Layer 12 of a small transformer language model trained on English Wikipedia (22 layers, counted from 0, width 96).
A neuron adds its activation times its output weights to the MLP's output. To switch it off is to set its activation to zero at one token and run the rest of the model.
A neuron's activation on a vector x is SiLU(gate . x) times (in . x), where the dot is the dot product.

Input weights of the MLP neurons that the questions are about. A number n stands for (n - 500) times 0.0021.
n13 gate: 497,412,514,368,322,486,304,315,395,302,538,535,490,630,507,447,500,685,555,500,422,534,599,576,232,388,462,548,341,568,577,559,626,513,566,523,520,571,386,582,404,370,525,608,382,311,534,575,304,479,434,631,368,382,636,643,417,514,521,560,366,619,680,507,621,270,545,760,643,600,468,354,539,616,479,440,636,417,631,361,426,435,533,587,631,408,510,388,543,349,497,616,850,590,691,543
n15 gate: 541,543,550,411,562,428,713,628,430,377,575,452,580,386,538,612,567,540,639,424,414,342,523,364,346,536,456,373,546,584,699,571,526,569,246,380,421,553,242,336,453,455,674,556,551,600,378,545,614,490,532,583,294,231,524,614,392,445,388,528,557,652,511,619,371,421,429,568,398,483,353,500,579,507,735,317,480,386,638,288,328,643,450,599,606,553,490,401,412,618,300,389,538,398,523,436
n25 gate: 543,636,488,540,508,512,484,363,388,295,520,413,508,336,409,464,312,604,445,488,438,488,558,534,728,477,535,574,369,292,504,217,723,379,704,693,523,666,589,392,520,701,605,523,354,743,869,435,557,308,456,596,273,593,571,232,221,605,602,617,535,508,680,358,326,635,382,267,627,328,236,430,484,300,660,476,574,523,548,553,596,438,558,454,339,419,544,421,447,445,585,351,592,602,496,534
n29 gate: 585,497,469,696,392,421,804,426,549,342,654,447,566,644,650,296,482,465,702,475,799,391,524,612,680,442,489,510,656,471,450,320,602,401,270,374,523,420,336,611,521,558,595,431,468,453,645,617,480,334,592,525,431,617,411,377,415,464,390,591,384,529,404,595,646,368,607,411,561,376,478,497,554,453,739,558,339,673,410,562,465,608,452,459,555,636,496,268,312,532,294,446,618,631,385,436
n46 gate: 362,469,622,557,618,593,581,535,441,485,525,369,577,433,464,485,504,380,511,471,455,644,476,412,405,581,564,458,552,431,518,532,551,405,451,544,568,601,507,580,384,662,779,656,405,357,599,493,582,384,552,378,562,413,315,709,451,648,295,656,437,445,698,598,649,655,486,358,507,352,693,771,192,554,507,622,465,402,558,417,342,160,611,445,428,306,362,325,667,514,556,622,418,528,497,480
n96 gate: 640,569,645,260,485,474,390,678,363,538,637,774,413,398,411,307,481,547,518,387,403,515,269,496,329,447,471,760,482,717,507,368,504,517,478,440,656,352,462,573,347,594,587,450,640,530,500,198,542,511,503,290,557,731,330,678,449,316,441,602,409,458,454,647,563,522,758,592,544,528,538,453,571,635,540,672,380,391,669,349,389,464,496,543,428,341,563,363,486,580,587,395,552,460,507,323
n113 gate: 355,334,705,375,293,622,572,703,358,429,706,456,417,528,318,294,479,594,444,249,551,400,622,404,334,508,432,685,355,438,374,612,592,448,368,546,480,524,459,701,564,365,430,465,572,504,280,261,241,520,545,496,607,459,569,452,340,574,689,413,500,341,521,467,440,688,186,693,532,483,446,686,602,610,59,565,607,500,541,624,320,248,748,523,480,429,411,439,500,640,496,349,585,516,429,637
n190 gate: 654,283,366,305,464,629,667,509,535,798,407,425,318,548,584,631,381,534,425,369,591,601,630,643,345,336,588,608,694,359,339,548,631,582,632,787,450,556,387,554,636,594,550,202,447,585,513,464,538,666,458,446,582,636,380,374,227,811,425,554,369,482,541,129,293,380,456,668,575,579,677,274,366,697,587,321,374,441,365,400,260,426,730,645,410,621,819,504,509,496,258,329,625,694,500,696
n214 gate: 682,573,584,463,489,309,515,261,569,322,489,560,544,316,631,278,508,543,414,538,464,290,452,610,492,482,582,361,605,508,210,515,439,642,374,336,474,369,377,380,238,599,580,474,321,470,515,179,511,385,542,432,722,511,646,603,537,485,414,779,493,384,446,378,254,475,396,485,571,532,542,387,315,572,515,606,449,646,587,447,297,522,652,742,601,460,440,271,572,596,577,640,474,563,646,405
n13 in: 468,456,314,342,481,536,554,481,447,384,577,548,582,659,535,457,616,325,519,340,331,475,393,479,652,708,586,620,578,573,442,379,518,446,484,475,491,560,635,533,363,653,388,563,692,481,605,632,562,405,528,562,599,625,455,592,621,451,394,625,691,670,450,691,545,581,285,417,410,612,599,576,711,344,380,500,560,445,709,441,547,484,353,488,332,547,384,710,565,510,547,539,351,439,528,539
n15 in: 429,570,637,390,634,542,626,532,481,436,497,663,439,353,523,523,654,497,383,308,370,378,465,429,510,401,655,710,547,413,461,468,500,398,432,602,561,627,493,442,600,437,620,418,636,464,671,477,584,445,447,569,453,587,480,557,281,675,526,626,622,554,389,553,413,367,516,387,393,406,123,522,497,368,430,477,328,423,371,384,481,402,520,522,453,570,393,689,431,580,516,510,490,587,767,344
n25 in: 592,594,532,467,370,371,471,477,735,620,526,374,594,529,368,453,429,503,451,584,655,493,448,623,351,635,612,481,735,486,393,618,364,613,497,437,469,332,497,497,418,570,628,448,553,483,477,514,560,301,511,648,588,459,437,740,526,584,378,429,454,302,295,263,447,609,520,516,348,604,581,545,357,580,490,670,458,639,403,439,484,455,497,315,318,674,279,586,465,663,516,617,390,467,600,590
n29 in: 415,429,644,603,341,421,656,605,614,312,627,387,433,514,462,651,274,457,555,406,567,344,550,412,705,422,264,178,427,475,386,524,428,541,248,516,463,557,504,442,422,528,658,396,742,618,394,556,605,500,530,615,570,377,627,426,486,455,408,556,588,372,372,475,596,497,654,596,397,453,514,634,372,531,361,576,540,621,514,482,563,507,471,275,453,537,500,245,487,361,376,629,331,609,392,558
n46 in: 457,418,359,661,507,584,503,441,389,528,376,537,520,457,564,452,645,464,480,473,451,374,441,541,772,430,547,516,272,341,524,523,478,215,477,615,452,660,328,484,397,500,394,435,727,301,527,325,413,450,399,490,390,452,295,753,530,524,727,373,510,510,528,524,457,497,523,373,450,511,462,533,541,317,391,517,549,548,605,274,497,356,559,594,542,533,584,695,613,407,497,486,399,400,556,226
n96 in: 585,570,679,523,418,592,675,558,449,561,687,493,410,668,264,480,665,573,646,437,503,758,561,466,456,543,728,641,551,507,358,383,491,449,451,690,561,609,677,592,464,500,527,197,432,523,442,533,669,597,489,437,627,463,569,471,617,460,594,667,393,422,490,316,412,554,660,422,552,411,352,647,684,503,429,447,417,581,613,457,535,583,677,443,506,624,405,657,506,445,468,450,464,494,593,472
n113 in: 542,534,569,535,447,398,406,517,380,693,535,419,379,493,415,669,283,602,384,500,411,233,359,490,514,580,510,593,473,714,589,517,634,559,514,577,436,545,543,576,517,446,493,373,535,426,660,489,318,472,403,661,486,522,528,441,444,936,630,540,757,573,456,468,447,503,682,595,479,395,511,517,472,525,282,635,497,523,582,392,445,572,284,541,241,606,391,514,767,684,356,429,429,357,503,411
n190 in: 604,545,579,608,554,349,584,542,368,488,508,736,614,378,574,318,412,451,500,457,575,614,375,198,504,309,469,625,583,532,531,569,286,371,561,489,420,474,559,522,469,504,563,700,596,403,362,674,589,404,490,563,429,211,686,572,581,260,577,322,408,596,316,524,635,598,523,504,16,546,389,462,562,300,409,430,458,644,335,540,474,625,508,522,556,326,342,387,426,259,610,426,302,381,568,318
n214 in: 661,500,519,681,507,381,552,500,596,636,351,576,603,370,616,584,446,586,503,493,468,412,539,588,547,513,552,329,628,391,284,526,359,460,330,465,560,448,574,426,360,467,342,535,552,543,503,315,443,311,591,540,635,473,483,697,631,507,425,594,526,275,490,335,398,570,490,451,497,528,639,481,361,447,584,647,561,635,507,571,334,616,517,732,455,545,477,421,487,709,603,677,523,693,791,590

Output weights of the MLP neurons that the questions are about. A number n stands for (n - 500) times 0.0023.
n13: 631,483,546,606,537,440,453,673,540,292,497,466,638,546,491,600,267,522,320,480,654,483,533,698,555,548,470,286,397,511,449,638,494,686,572,663,634,634,437,637,642,665,609,804,530,421,498,456,570,556,329,611,407,391,573,261,602,583,485,633,277,537,462,547,626,531,511,325,504,546,526,582,576,648,444,485,622,236,389,749,473,661,410,502,548,387,425,480,422,626,670,325,508,381,585,541
n15: 421,539,689,398,543,481,281,679,496,338,588,495,560,509,516,278,552,423,333,459,555,717,582,484,327,546,450,392,503,307,257,305,394,619,419,469,408,509,592,433,712,557,411,489,450,441,692,488,485,542,411,530,290,495,403,410,582,654,434,750,601,465,611,577,248,474,524,177,499,659,579,421,681,346,667,425,450,669,303,504,320,484,464,380,632,648,460,266,642,446,555,466,534,300,450,456
n25: 453,645,467,398,384,327,705,540,346,567,648,660,469,700,419,387,606,751,509,550,443,460,545,725,661,429,609,565,291,497,632,273,720,447,545,731,386,571,439,443,458,589,637,351,461,408,338,407,467,564,372,319,444,492,566,455,634,591,540,565,223,604,351,470,618,585,671,389,401,688,381,467,769,648,330,583,514,431,560,509,589,442,586,470,604,402,731,420,367,477,465,584,473,458,541,563
n29: 635,434,389,413,467,488,520,429,442,368,404,529,471,694,428,397,497,417,526,499,636,297,364,462,534,540,649,786,590,546,640,407,601,481,710,353,424,703,370,487,370,496,784,292,336,289,621,555,368,363,719,459,438,615,353,499,620,426,456,571,450,431,565,648,421,632,570,291,489,763,551,643,329,393,379,472,563,388,406,485,463,597,360,733,583,615,457,239,583,572,623,513,435,601,484,450
n46: 619,566,500,468,393,430,409,495,324,567,468,342,358,428,557,491,733,572,452,344,385,359,419,426,683,472,482,828,497,685,427,476,458,323,664,474,560,444,333,526,551,436,546,462,668,483,248,347,606,468,319,711,534,430,481,582,344,670,504,565,559,404,406,538,441,313,490,423,486,533,385,550,481,822,382,567,705,579,562,442,752,494,544,606,378,424,418,491,312,638,361,612,234,502,508,368
n96: 597,544,462,422,436,509,466,497,662,358,444,488,508,469,636,564,498,455,522,569,359,535,609,386,597,632,581,474,346,484,391,596,456,512,330,236,407,656,441,462,600,410,563,509,448,530,618,677,395,606,737,342,332,459,432,352,746,544,693,588,379,812,644,332,380,338,435,442,289,600,532,637,297,675,473,457,722,537,298,356,610,498,446,355,550,280,490,640,609,592,502,676,475,282,508,613
n113: 489,600,366,479,507,556,318,608,581,681,568,617,408,660,674,378,475,388,553,475,475,705,595,412,479,251,483,769,503,676,461,571,414,387,396,418,794,486,677,454,631,484,573,477,470,506,552,672,646,593,645,302,427,434,567,501,405,285,393,606,555,435,545,510,513,394,203,714,548,720,550,391,554,325,711,621,373,225,276,567,386,694,658,495,427,421,527,518,196,283,549,392,335,584,628,498
n190: 396,563,634,380,527,479,474,546,632,630,403,342,435,570,463,686,383,497,390,492,604,391,517,647,450,559,618,521,429,571,371,488,641,614,469,380,748,434,462,565,474,659,455,359,351,770,567,411,346,374,696,566,560,633,528,460,456,622,508,427,710,532,772,492,411,520,498,646,970,337,439,479,317,713,722,397,460,513,626,321,549,529,379,408,475,516,697,635,798,634,451,350,648,571,544,754
n214: 628,528,443,814,511,442,399,448,579,476,499,545,493,470,658,738,542,396,321,406,438,496,344,448,622,550,669,441,477,276,315,540,485,363,340,471,155,519,455,552,499,411,384,440,534,627,451,483,477,381,475,460,582,669,355,588,482,394,463,594,523,523,626,610,546,722,606,576,536,670,527,384,572,486,443,568,268,554,491,468,334,630,344,568,593,534,577,713,594,487,606,412,517,481,657,504

Each question names a token from some text and the token that comes next. It shows the vector x that enters the MLP there. A number n stands for (n - 500) times 0.0019.

Then comes g, the gradient of the next token's log-probability with respect to the MLP's output, scaled to length 1. A neuron's effect is roughly proportional to its activation times (output weights . g). A number n stands for (n - 500) times 0.00079.

"ive", then " or"
x: 461,517,439,508,490,486,541,440,521,423,717,612,552,616,436,500,500,658,575,416,363,526,535,416,612,431,412,509,528,416,464,505,603,525,493,749,498,618,422,474,622,481,536,375,487,430,580,602,447,556,315,491,543,413,502,585,401,840,595,537,576,474,557,553,492,473,435,450,419,581,439,362,632,325,443,472,520,511,532,618,465,334,596,467,585,503,542,400,611,598,493,514,513,516,197,682
g: 465,546,462,495,444,427,254,402,749,610,548,419,729,457,632,432,449,460,387,493,564,565,242,531,362,222,582,677,451,337,154,306,518,645,795,420,481,498,673,341,488,679,482,253,474,758,445,505,499,658,503,332,565,639,694,648,319,716,494,437,459,749,598,505,664,457,553,470,519,491,694,436,499,482,501,578,372,464,265,347,692,532,435,497,504,620,594,597,477,433,333,360,484,428,514,403
Which neuron, switched off, lowers the next token's probability most? n113

"ination", then " still"
x: 444,450,597,497,575,478,308,514,486,381,610,442,471,442,360,506,541,471,440,561,423,474,556,376,516,507,382,555,488,285,369,553,606,515,562,662,498,663,520,500,614,457,547,501,506,346,694,495,548,447,358,388,523,504,422,511,418,565,448,436,478,563,538,520,488,460,562,674,547,594,524,430,541,390,567,392,468,475,539,540,412,416,704,672,491,715,739,488,510,581,393,374,466,540,305,773
g: 413,447,594,603,593,346,704,567,524,532,425,331,666,504,365,305,432,471,429,441,380,620,573,352,542,603,742,355,465,739,490,526,570,309,360,495,453,443,356,431,442,576,531,347,698,466,510,730,769,625,524,681,612,555,538,516,331,465,731,467,590,734,480,486,490,492,667,405,520,516,549,641,596,836,623,771,310,382,219,345,553,510,522,397,413,495,483,584,498,564,521,210,676,621,661,685
Which neuron, switched off, raises the next token's probability most? n190

":", then " A"
x: 564,469,505,311,498,401,503,467,481,320,404,545,259,479,553,327,442,396,572,484,514,540,329,473,375,461,448,597,372,450,325,355,379,328,418,595,498,425,329,445,562,439,515,535,567,254,375,497,349,536,393,481,508,483,265,564,420,523,306,481,478,539,763,757,713,522,742,617,415,658,594,315,696,424,574,642,500,507,613,465,585,346,606,354,525,523,470,497,489,457,520,477,596,429,414,519
g: 586,381,440,636,425,483,537,643,573,420,516,631,470,535,537,461,489,651,582,555,584,665,505,523,310,766,497,637,594,706,621,192,530,282,647,629,649,821,287,557,511,606,340,552,529,619,517,325,584,545,400,444,586,344,299,651,487,561,546,499,424,405,449,596,741,553,509,424,416,425,713,441,408,404,581,686,606,381,499,421,550,412,437,305,403,290,372,623,296,402,319,504,662,856,468,271
Which neuron, switched off, lowers the next token's probability most? n96

"ri", then "ya"
x: 371,683,541,433,672,545,599,532,518,455,540,359,447,310,434,528,602,485,323,573,537,595,505,403,390,371,583,500,532,818,553,393,399,688,454,559,498,525,598,404,629,463,585,408,448,500,450,394,650,532,192,488,576,406,434,553,475,798,549,511,449,572,562,543,425,450,409,395,489,515,334,547,688,781,551,626,451,405,613,486,613,519,453,551,520,355,542,306,653,568,472,471,349,484,424,666
g: 460,541,441,565,637,678,462,818,569,251,696,375,550,370,283,487,570,558,437,581,569,438,624,559,426,515,201,650,496,631,294,561,647,543,410,522,481,312,577,596,502,638,532,435,496,496,565,236,654,490,472,833,550,354,638,409,551,402,505,531,673,371,635,421,541,413,729,350,413,421,511,486,694,651,286,364,184,478,393,482,331,642,384,507,497,589,373,496,782,351,459,586,499,532,359,638
Which neuron, switched off, lowers the next token's probability most? n15

" type", then ","
x: 549,535,461,547,505,534,644,398,593,304,401,474,510,279,449,502,549,525,468,553,536,261,206,308,589,322,533,427,440,166,411,525,473,447,553,684,498,717,452,431,678,548,669,530,576,574,521,321,732,420,424,528,558,430,354,426,265,534,596,473,392,347,433,397,330,572,544,463,463,638,616,434,357,592,423,614,425,537,618,414,619,504,551,554,550,597,362,593,440,591,436,578,612,485,342,935
g: 620,633,362,483,501,558,284,454,603,733,347,434,221,550,329,629,394,524,281,363,369,676,365,440,592,662,548,526,504,609,482,655,690,722,566,648,556,544,346,423,517,451,430,389,388,671,503,311,335,530,525,233,515,393,540,440,629,648,433,468,467,633,571,414,607,357,481,765,672,538,674,550,353,550,615,233,644,505,732,485,352,459,594,528,408,784,524,562,329,659,418,655,377,311,505,404
Which neuron, switched off, raises the next token's probability most? n190

"ada", then "ni"
x: 500,439,759,387,700,565,383,584,542,557,572,384,430,447,454,484,409,591,230,426,514,527,395,394,456,463,567,376,585,709,455,434,652,526,498,556,498,426,490,366,405,580,655,452,339,370,383,550,637,532,250,634,411,590,597,608,504,684,406,556,431,448,339,506,428,496,539,503,521,594,391,441,513,749,531,628,427,504,418,595,540,442,532,506,519,332,606,366,628,547,435,496,313,509,481,673
g: 540,690,471,411,555,389,179,420,473,528,420,516,535,365,649,452,183,434,552,404,725,427,554,456,294,537,590,540,514,603,306,308,396,620,172,349,514,599,614,637,640,387,392,568,541,604,572,514,404,559,539,582,384,611,398,658,343,659,492,668,571,539,422,224,624,616,175,382,588,406,431,340,521,165,352,543,434,589,582,469,497,587,393,399,487,283,678,439,386,424,389,422,563,457,703,463
Which neuron, switched off, lowers the next token's probability most? n46

"c", then "ure"
x: 742,674,445,639,721,543,495,324,425,525,447,599,597,449,415,528,490,514,547,783,360,514,618,427,326,413,577,446,479,711,469,394,459,563,427,596,498,470,350,404,387,581,509,404,545,500,263,522,535,600,321,300,421,631,507,462,568,544,630,574,561,395,276,470,550,605,490,280,592,525,605,344,560,509,530,499,513,515,513,496,289,543,457,549,603,862,490,246,699,614,576,574,503,600,311,631
g: 586,601,551,733,546,584,480,435,712,505,439,454,258,580,596,452,660,499,443,381,713,539,327,328,336,407,469,299,460,513,735,684,567,418,625,404,547,328,337,498,224,367,433,540,237,433,555,394,398,396,481,183,648,754,466,620,435,445,456,653,566,489,570,376,761,437,625,308,441,421,584,406,514,446,501,411,671,328,425,633,484,605,676,502,624,353,313,330,293,437,390,317,593,561,517,381
Which neuron, switched off, lowers the next token's probability most? n214

"ation", then " period"
x: 455,589,590,524,573,409,455,563,546,440,525,575,448,460,379,547,557,611,440,461,482,574,452,395,584,474,475,561,539,391,406,587,571,521,647,658,498,674,469,499,594,511,621,452,520,355,713,443,537,486,317,468,428,532,450,568,410,645,424,377,529,484,354,513,501,469,506,495,564,598,410,418,490,385,471,418,411,467,478,467,448,372,755,505,539,534,650,491,492,576,445,392,510,529,264,692
g: 678,515,513,671,479,777,664,334,392,512,602,752,433,466,434,427,573,628,446,286,407,453,579,291,601,590,366,529,454,719,527,741,278,309,543,459,539,503,786,542,425,379,670,645,433,262,418,459,619,442,487,489,648,393,472,632,751,199,572,814,442,655,502,590,383,586,413,595,543,536,541,475,556,311,540,455,524,453,736,552,453,353,563,577,754,431,514,478,621,543,556,541,343,450,548,729
Which neuron, switched off, lowers the next token's probability most? n190

"za", then "r"
x: 608,598,763,411,732,670,510,435,509,583,575,401,561,451,444,532,520,393,504,545,536,500,410,399,350,407,515,389,465,478,553,312,588,688,386,242,498,408,511,364,473,421,594,521,306,398,624,365,332,495,328,573,353,539,588,488,688,481,583,390,499,462,237,600,557,563,471,657,448,609,680,494,523,538,563,581,479,561,502,237,432,292,337,447,588,421,518,331,608,409,461,423,383,682,548,671
g: 374,521,593,541,563,371,468,359,538,445,710,719,439,569,598,590,388,456,441,499,522,397,743,401,531,196,718,437,628,712,691,479,718,800,614,501,656,320,297,563,284,641,381,525,285,332,451,516,385,621,534,477,389,344,815,489,330,535,364,505,369,618,457,457,551,494,607,501,644,507,521,332,625,585,349,590,188,376,628,461,543,599,557,406,662,329,425,515,552,448,278,413,437,416,555,479
Which neuron, switched off, lowers the next token's probability most? n96

" |", then " MF"
x: 360,515,564,570,569,342,451,487,405,298,568,500,517,387,473,520,411,424,489,451,453,518,373,597,423,711,503,493,557,352,370,597,476,409,474,482,498,629,364,689,476,484,539,498,477,404,204,639,374,596,345,453,570,472,624,598,663,271,425,513,361,511,489,606,415,515,333,607,335,586,589,598,425,590,421,477,453,566,555,546,571,536,403,563,467,440,398,341,439,609,544,590,540,495,441,339
g: 526,486,338,724,569,557,664,214,368,524,538,702,624,650,562,487,437,294,729,587,474,513,664,580,740,416,582,401,571,355,669,629,453,570,407,302,542,413,622,592,463,353,329,538,444,386,469,650,856,586,601,371,651,472,566,396,663,356,539,551,610,477,621,581,471,693,423,768,501,352,517,214,464,426,338,458,481,414,672,523,491,452,598,497,644,316,406,232,417,631,624,528,684,586,347,547
Which neuron, switched off, lowers the next token's probability most? n190

" Her", then " third"
x: 664,289,473,516,433,506,374,516,575,177,604,470,611,414,542,513,518,423,477,422,527,601,671,572,442,255,604,469,402,623,567,387,641,581,179,484,498,543,494,563,565,705,450,383,414,286,639,403,421,306,374,195,568,526,551,528,597,162,428,615,451,525,672,429,538,535,464,528,561,598,494,517,845,416,474,501,456,366,598,606,391,523,461,416,472,388,597,431,526,179,562,396,649,512,451,424
g: 461,616,477,577,421,299,487,561,517,470,773,344,605,646,363,454,605,420,245,423,663,502,576,603,444,486,684,520,626,627,977,508,633,532,422,622,478,650,571,413,515,325,283,385,364,508,340,406,566,216,548,544,644,316,496,475,483,480,669,548,394,446,303,480,356,549,430,380,576,489,298,398,556,706,596,401,575,488,693,220,495,368,402,449,453,517,644,695,312,463,684,460,381,544,588,335
Which neuron, switched off, raises the next token's probability most? n25

" |", then " UK"
x: 382,473,547,521,588,322,443,489,492,156,539,491,534,405,491,490,334,414,544,521,377,506,452,480,443,727,487,524,503,313,267,480,588,351,508,512,498,517,415,641,405,542,500,585,442,449,367,599,461,630,332,560,597,476,502,615,577,289,535,581,388,465,407,617,551,568,294,550,439,600,428,520,417,660,458,497,445,534,667,402,588,422,535,510,484,423,204,493,568,447,550,556,546,424,512,362
g: 488,458,528,453,634,542,454,507,591,369,533,524,711,541,346,399,577,452,502,382,624,633,597,425,263,400,472,605,403,341,552,621,379,454,533,590,539,475,385,800,670,469,392,493,457,428,617,428,309,357,489,497,374,590,638,429,626,311,605,470,367,508,558,355,547,479,643,403,598,568,661,516,869,561,418,192,406,416,391,544,426,379,399,366,950,773,664,432,417,515,607,549,661,165,490,512
Which neuron, switched off, lowers the next token's probability most? n13

" in", then " June"
x: 622,576,563,332,616,725,397,488,561,505,355,434,526,388,344,460,395,454,512,535,540,583,517,627,514,556,579,511,553,276,699,507,447,400,546,376,498,649,380,613,735,594,522,414,478,280,250,516,345,522,330,491,497,450,486,653,451,761,434,512,424,557,491,264,479,535,490,601,453,536,300,430,489,505,643,450,583,532,553,456,643,537,489,692,424,618,526,443,522,549,487,484,625,442,448,390
g: 217,529,506,417,483,548,424,460,589,483,479,603,564,551,351,448,694,297,601,426,736,789,283,468,662,595,541,663,498,625,605,584,300,517,499,451,503,315,443,586,583,454,265,431,403,273,528,255,708,227,604,499,581,550,588,453,639,493,709,474,467,809,599,428,343,487,546,402,375,535,587,474,520,493,333,783,634,590,569,203,506,391,438,617,472,647,695,578,591,379,611,510,397,687,588,496
Which neuron, switched off, lowers the next token's probability most? n13

"at", then " NE"
x: 515,603,738,572,493,457,469,335,555,346,524,531,510,304,279,584,706,450,227,719,530,491,645,528,522,204,758,590,566,792,870,413,397,692,445,547,499,675,638,454,507,487,641,413,394,724,327,257,413,542,255,529,754,402,368,475,458,269,520,415,377,422,475,313,143,435,502,282,180,523,210,400,555,457,529,614,497,463,544,329,777,493,576,720,546,795,485,411,378,343,467,770,551,474,414,796
g: 489,567,259,202,345,608,387,405,497,487,500,420,648,600,675,391,535,644,416,368,475,234,286,166,363,463,613,158,500,700,502,715,640,456,616,511,561,439,611,752,349,619,504,596,430,590,419,591,624,371,455,643,437,526,623,727,404,453,533,361,314,642,345,540,450,502,608,516,440,555,538,407,542,450,662,385,238,582,570,238,600,349,477,455,521,349,430,605,410,578,369,538,680,579,475,483
Which neuron, switched off, raises the next token's probability most? n15

" Prin", then "ci"
x: 502,437,573,591,346,717,571,407,556,282,441,588,517,211,482,314,558,477,596,359,433,438,417,455,317,653,556,430,501,426,358,418,599,641,479,464,498,567,505,529,588,575,465,406,463,488,574,376,513,342,389,452,465,434,370,566,627,559,544,614,656,524,666,468,526,488,565,478,593,550,675,478,385,431,433,663,518,555,469,520,347,815,445,507,689,453,351,335,757,498,405,615,536,453,291,528
g: 653,445,318,518,648,534,636,710,528,700,481,391,535,575,665,545,408,610,486,545,476,621,460,525,479,634,563,606,207,327,449,311,341,738,145,400,523,660,587,586,592,550,384,171,489,575,394,264,546,457,503,410,416,516,397,666,648,352,502,562,486,455,509,433,379,507,644,259,273,470,711,476,545,480,502,459,449,558,728,608,351,476,496,861,520,276,753,616,487,573,461,515,472,460,497,591
Which neuron, switched off, lowers the next token's probability most? n214

" |", then " Ill"
x: 285,467,503,491,580,430,465,546,558,350,592,523,446,386,525,533,427,443,573,499,323,495,402,382,557,690,515,540,519,451,281,425,577,346,444,586,498,535,450,594,377,495,468,530,472,440,419,537,500,562,321,554,584,540,397,664,585,580,488,520,388,464,507,599,582,536,364,524,336,614,445,594,458,592,501,531,455,497,695,472,628,371,488,511,467,464,275,560,552,456,538,480,514,349,524,486
g: 488,333,463,329,569,343,493,513,563,574,452,530,549,577,618,293,550,679,593,366,496,491,692,341,427,440,394,690,507,721,331,525,636,351,611,185,523,527,168,489,355,628,420,658,716,437,717,549,531,563,548,443,287,180,702,598,435,522,427,482,689,324,212,589,663,592,317,582,539,389,636,717,467,518,480,558,663,743,345,416,424,401,608,547,409,394,637,574,396,563,485,557,534,501,527,493
Which neuron, switched off, lowers the next token's probability most? n46

"j", then "me"
x: 554,510,683,328,708,502,478,436,476,394,712,358,498,445,509,531,685,484,351,480,482,455,381,441,353,419,603,531,537,548,466,468,347,513,472,334,498,378,597,421,612,511,659,519,365,668,471,380,490,520,245,391,714,487,523,558,484,532,535,555,563,572,629,473,529,648,502,487,442,657,710,455,569,659,440,603,529,530,674,304,457,573,303,564,551,366,394,366,550,451,467,493,379,536,658,874
g: 697,273,696,685,489,204,552,506,422,367,637,449,573,471,381,465,294,429,435,510,635,381,280,559,388,609,404,546,586,540,408,470,580,573,305,570,562,555,515,421,242,768,647,535,377,542,645,504,463,370,643,237,397,548,498,561,620,596,358,247,661,286,524,312,522,668,643,672,507,460,665,572,480,663,376,465,367,485,515,526,304,298,532,592,500,784,443,336,609,594,392,448,295,439,647,409
Which neuron, switched off, lowers the next token's probability most? n46

" pro", then "c"
x: 401,575,462,544,443,743,313,352,486,492,358,566,503,397,495,481,364,562,484,516,585,355,328,482,322,447,566,236,445,616,462,447,492,671,114,510,498,551,482,365,651,460,454,535,550,459,597,566,495,633,428,517,572,372,562,532,539,703,428,552,648,391,517,526,507,646,417,446,606,512,405,519,356,416,434,507,455,473,576,476,433,667,547,663,572,610,441,397,549,567,645,610,540,453,330,518
g: 594,292,426,546,548,574,865,573,537,728,597,666,584,690,500,512,400,458,539,447,597,495,540,432,457,515,456,550,426,579,765,321,694,824,462,332,561,425,634,451,492,527,313,235,269,366,620,448,516,260,562,401,539,433,487,450,452,322,566,580,548,479,516,613,496,578,329,338,381,519,532,357,413,263,663,569,581,380,346,664,806,486,609,442,604,369,415,651,395,485,753,711,554,527,630,473
Which neuron, switched off, raises the next token's probability most? n214

" UK", then "R"
x: 509,491,492,454,536,387,678,566,462,311,402,533,551,350,409,550,467,456,585,468,395,399,563,629,527,445,432,374,671,138,231,391,613,572,429,402,498,419,390,423,417,479,469,469,526,537,413,440,518,487,359,702,551,622,517,561,860,388,228,435,180,525,514,510,444,403,299,323,496,669,596,293,285,626,458,409,512,474,728,368,500,604,772,416,577,418,451,362,702,446,522,443,582,287,422,494
g: 326,588,612,476,474,504,626,412,201,581,442,525,415,383,527,379,221,326,389,701,343,266,575,639,635,297,426,479,421,368,663,402,475,674,596,404,469,527,600,447,568,569,449,333,236,551,401,563,624,594,488,592,516,475,404,527,820,512,498,319,554,421,573,406,515,690,468,412,528,425,250,572,719,398,578,711,220,494,405,623,386,616,585,494,588,461,361,520,796,340,634,664,628,457,462,691
Which neuron, switched off, raises the next token's probability most? n15

"raph", then "."
x: 634,387,713,412,496,509,535,570,384,209,637,501,362,316,324,352,461,457,535,480,422,606,341,616,424,354,319,400,504,528,205,544,467,426,564,491,498,520,483,525,612,499,572,558,485,372,582,401,458,492,329,532,584,535,344,531,432,781,478,477,412,391,468,459,523,542,585,415,333,532,462,489,545,493,445,324,493,382,467,394,545,379,622,376,591,587,646,387,581,457,479,439,572,456,108,838
g: 456,363,414,551,514,562,560,653,556,819,381,493,463,691,577,595,505,451,558,369,742,564,386,433,575,397,457,479,645,391,631,594,545,515,675,677,508,267,175,431,553,690,575,265,714,531,597,428,220,396,404,360,482,464,410,505,416,668,455,382,595,739,568,629,554,497,480,647,637,572,507,142,348,475,589,528,483,602,218,496,386,647,556,515,363,531,676,441,406,777,388,449,540,596,556,339
Which neuron, switched off, raises the next token's probability most? n190

"ient", then " match"
x: 622,608,426,625,546,496,436,562,407,439,417,699,460,347,785,464,453,578,641,597,315,572,452,452,333,491,480,373,501,387,407,572,543,558,444,592,498,554,443,485,586,501,537,466,348,331,622,543,555,444,235,456,338,454,442,422,497,831,549,553,469,547,397,532,634,567,563,432,610,542,358,455,494,642,430,421,442,366,403,423,463,365,720,371,484,598,642,457,424,479,452,251,559,522,274,827
g: 564,498,581,600,376,416,535,626,595,559,523,605,750,618,444,539,656,543,495,418,578,608,669,513,543,506,533,584,550,409,201,494,522,442,541,525,422,422,454,388,460,311,687,608,382,463,613,441,368,476,446,371,292,450,564,642,548,237,484,514,516,525,187,383,371,279,413,501,242,553,475,383,461,352,383,282,755,608,738,615,692,416,879,630,573,494,289,366,449,482,474,675,276,743,551,486
Which neuron, switched off, raises the next token's probability most? n25

" second", then " book"
x: 467,587,486,296,414,615,294,597,578,458,727,659,655,488,503,517,486,577,474,349,584,530,433,616,638,466,475,363,335,680,611,450,493,571,369,588,498,684,603,585,539,413,505,539,354,528,388,527,383,553,379,381,822,611,430,481,493,362,333,685,425,481,237,398,341,403,395,511,298,637,520,582,550,302,417,253,617,474,462,479,297,428,400,652,598,633,573,332,425,561,584,317,509,652,289,670
g: 515,627,549,531,585,445,463,487,517,430,450,320,425,562,733,367,501,493,585,534,623,459,265,442,416,344,609,431,342,573,361,546,517,537,449,382,625,813,333,796,456,608,625,522,730,317,453,476,453,586,572,229,446,685,456,468,351,536,471,619,835,532,659,394,749,345,408,685,519,473,572,403,445,281,841,385,552,522,439,650,476,467,586,576,695,487,724,322,499,693,538,557,415,384,432,338
Which neuron, switched off, raises the next token's probability most? n113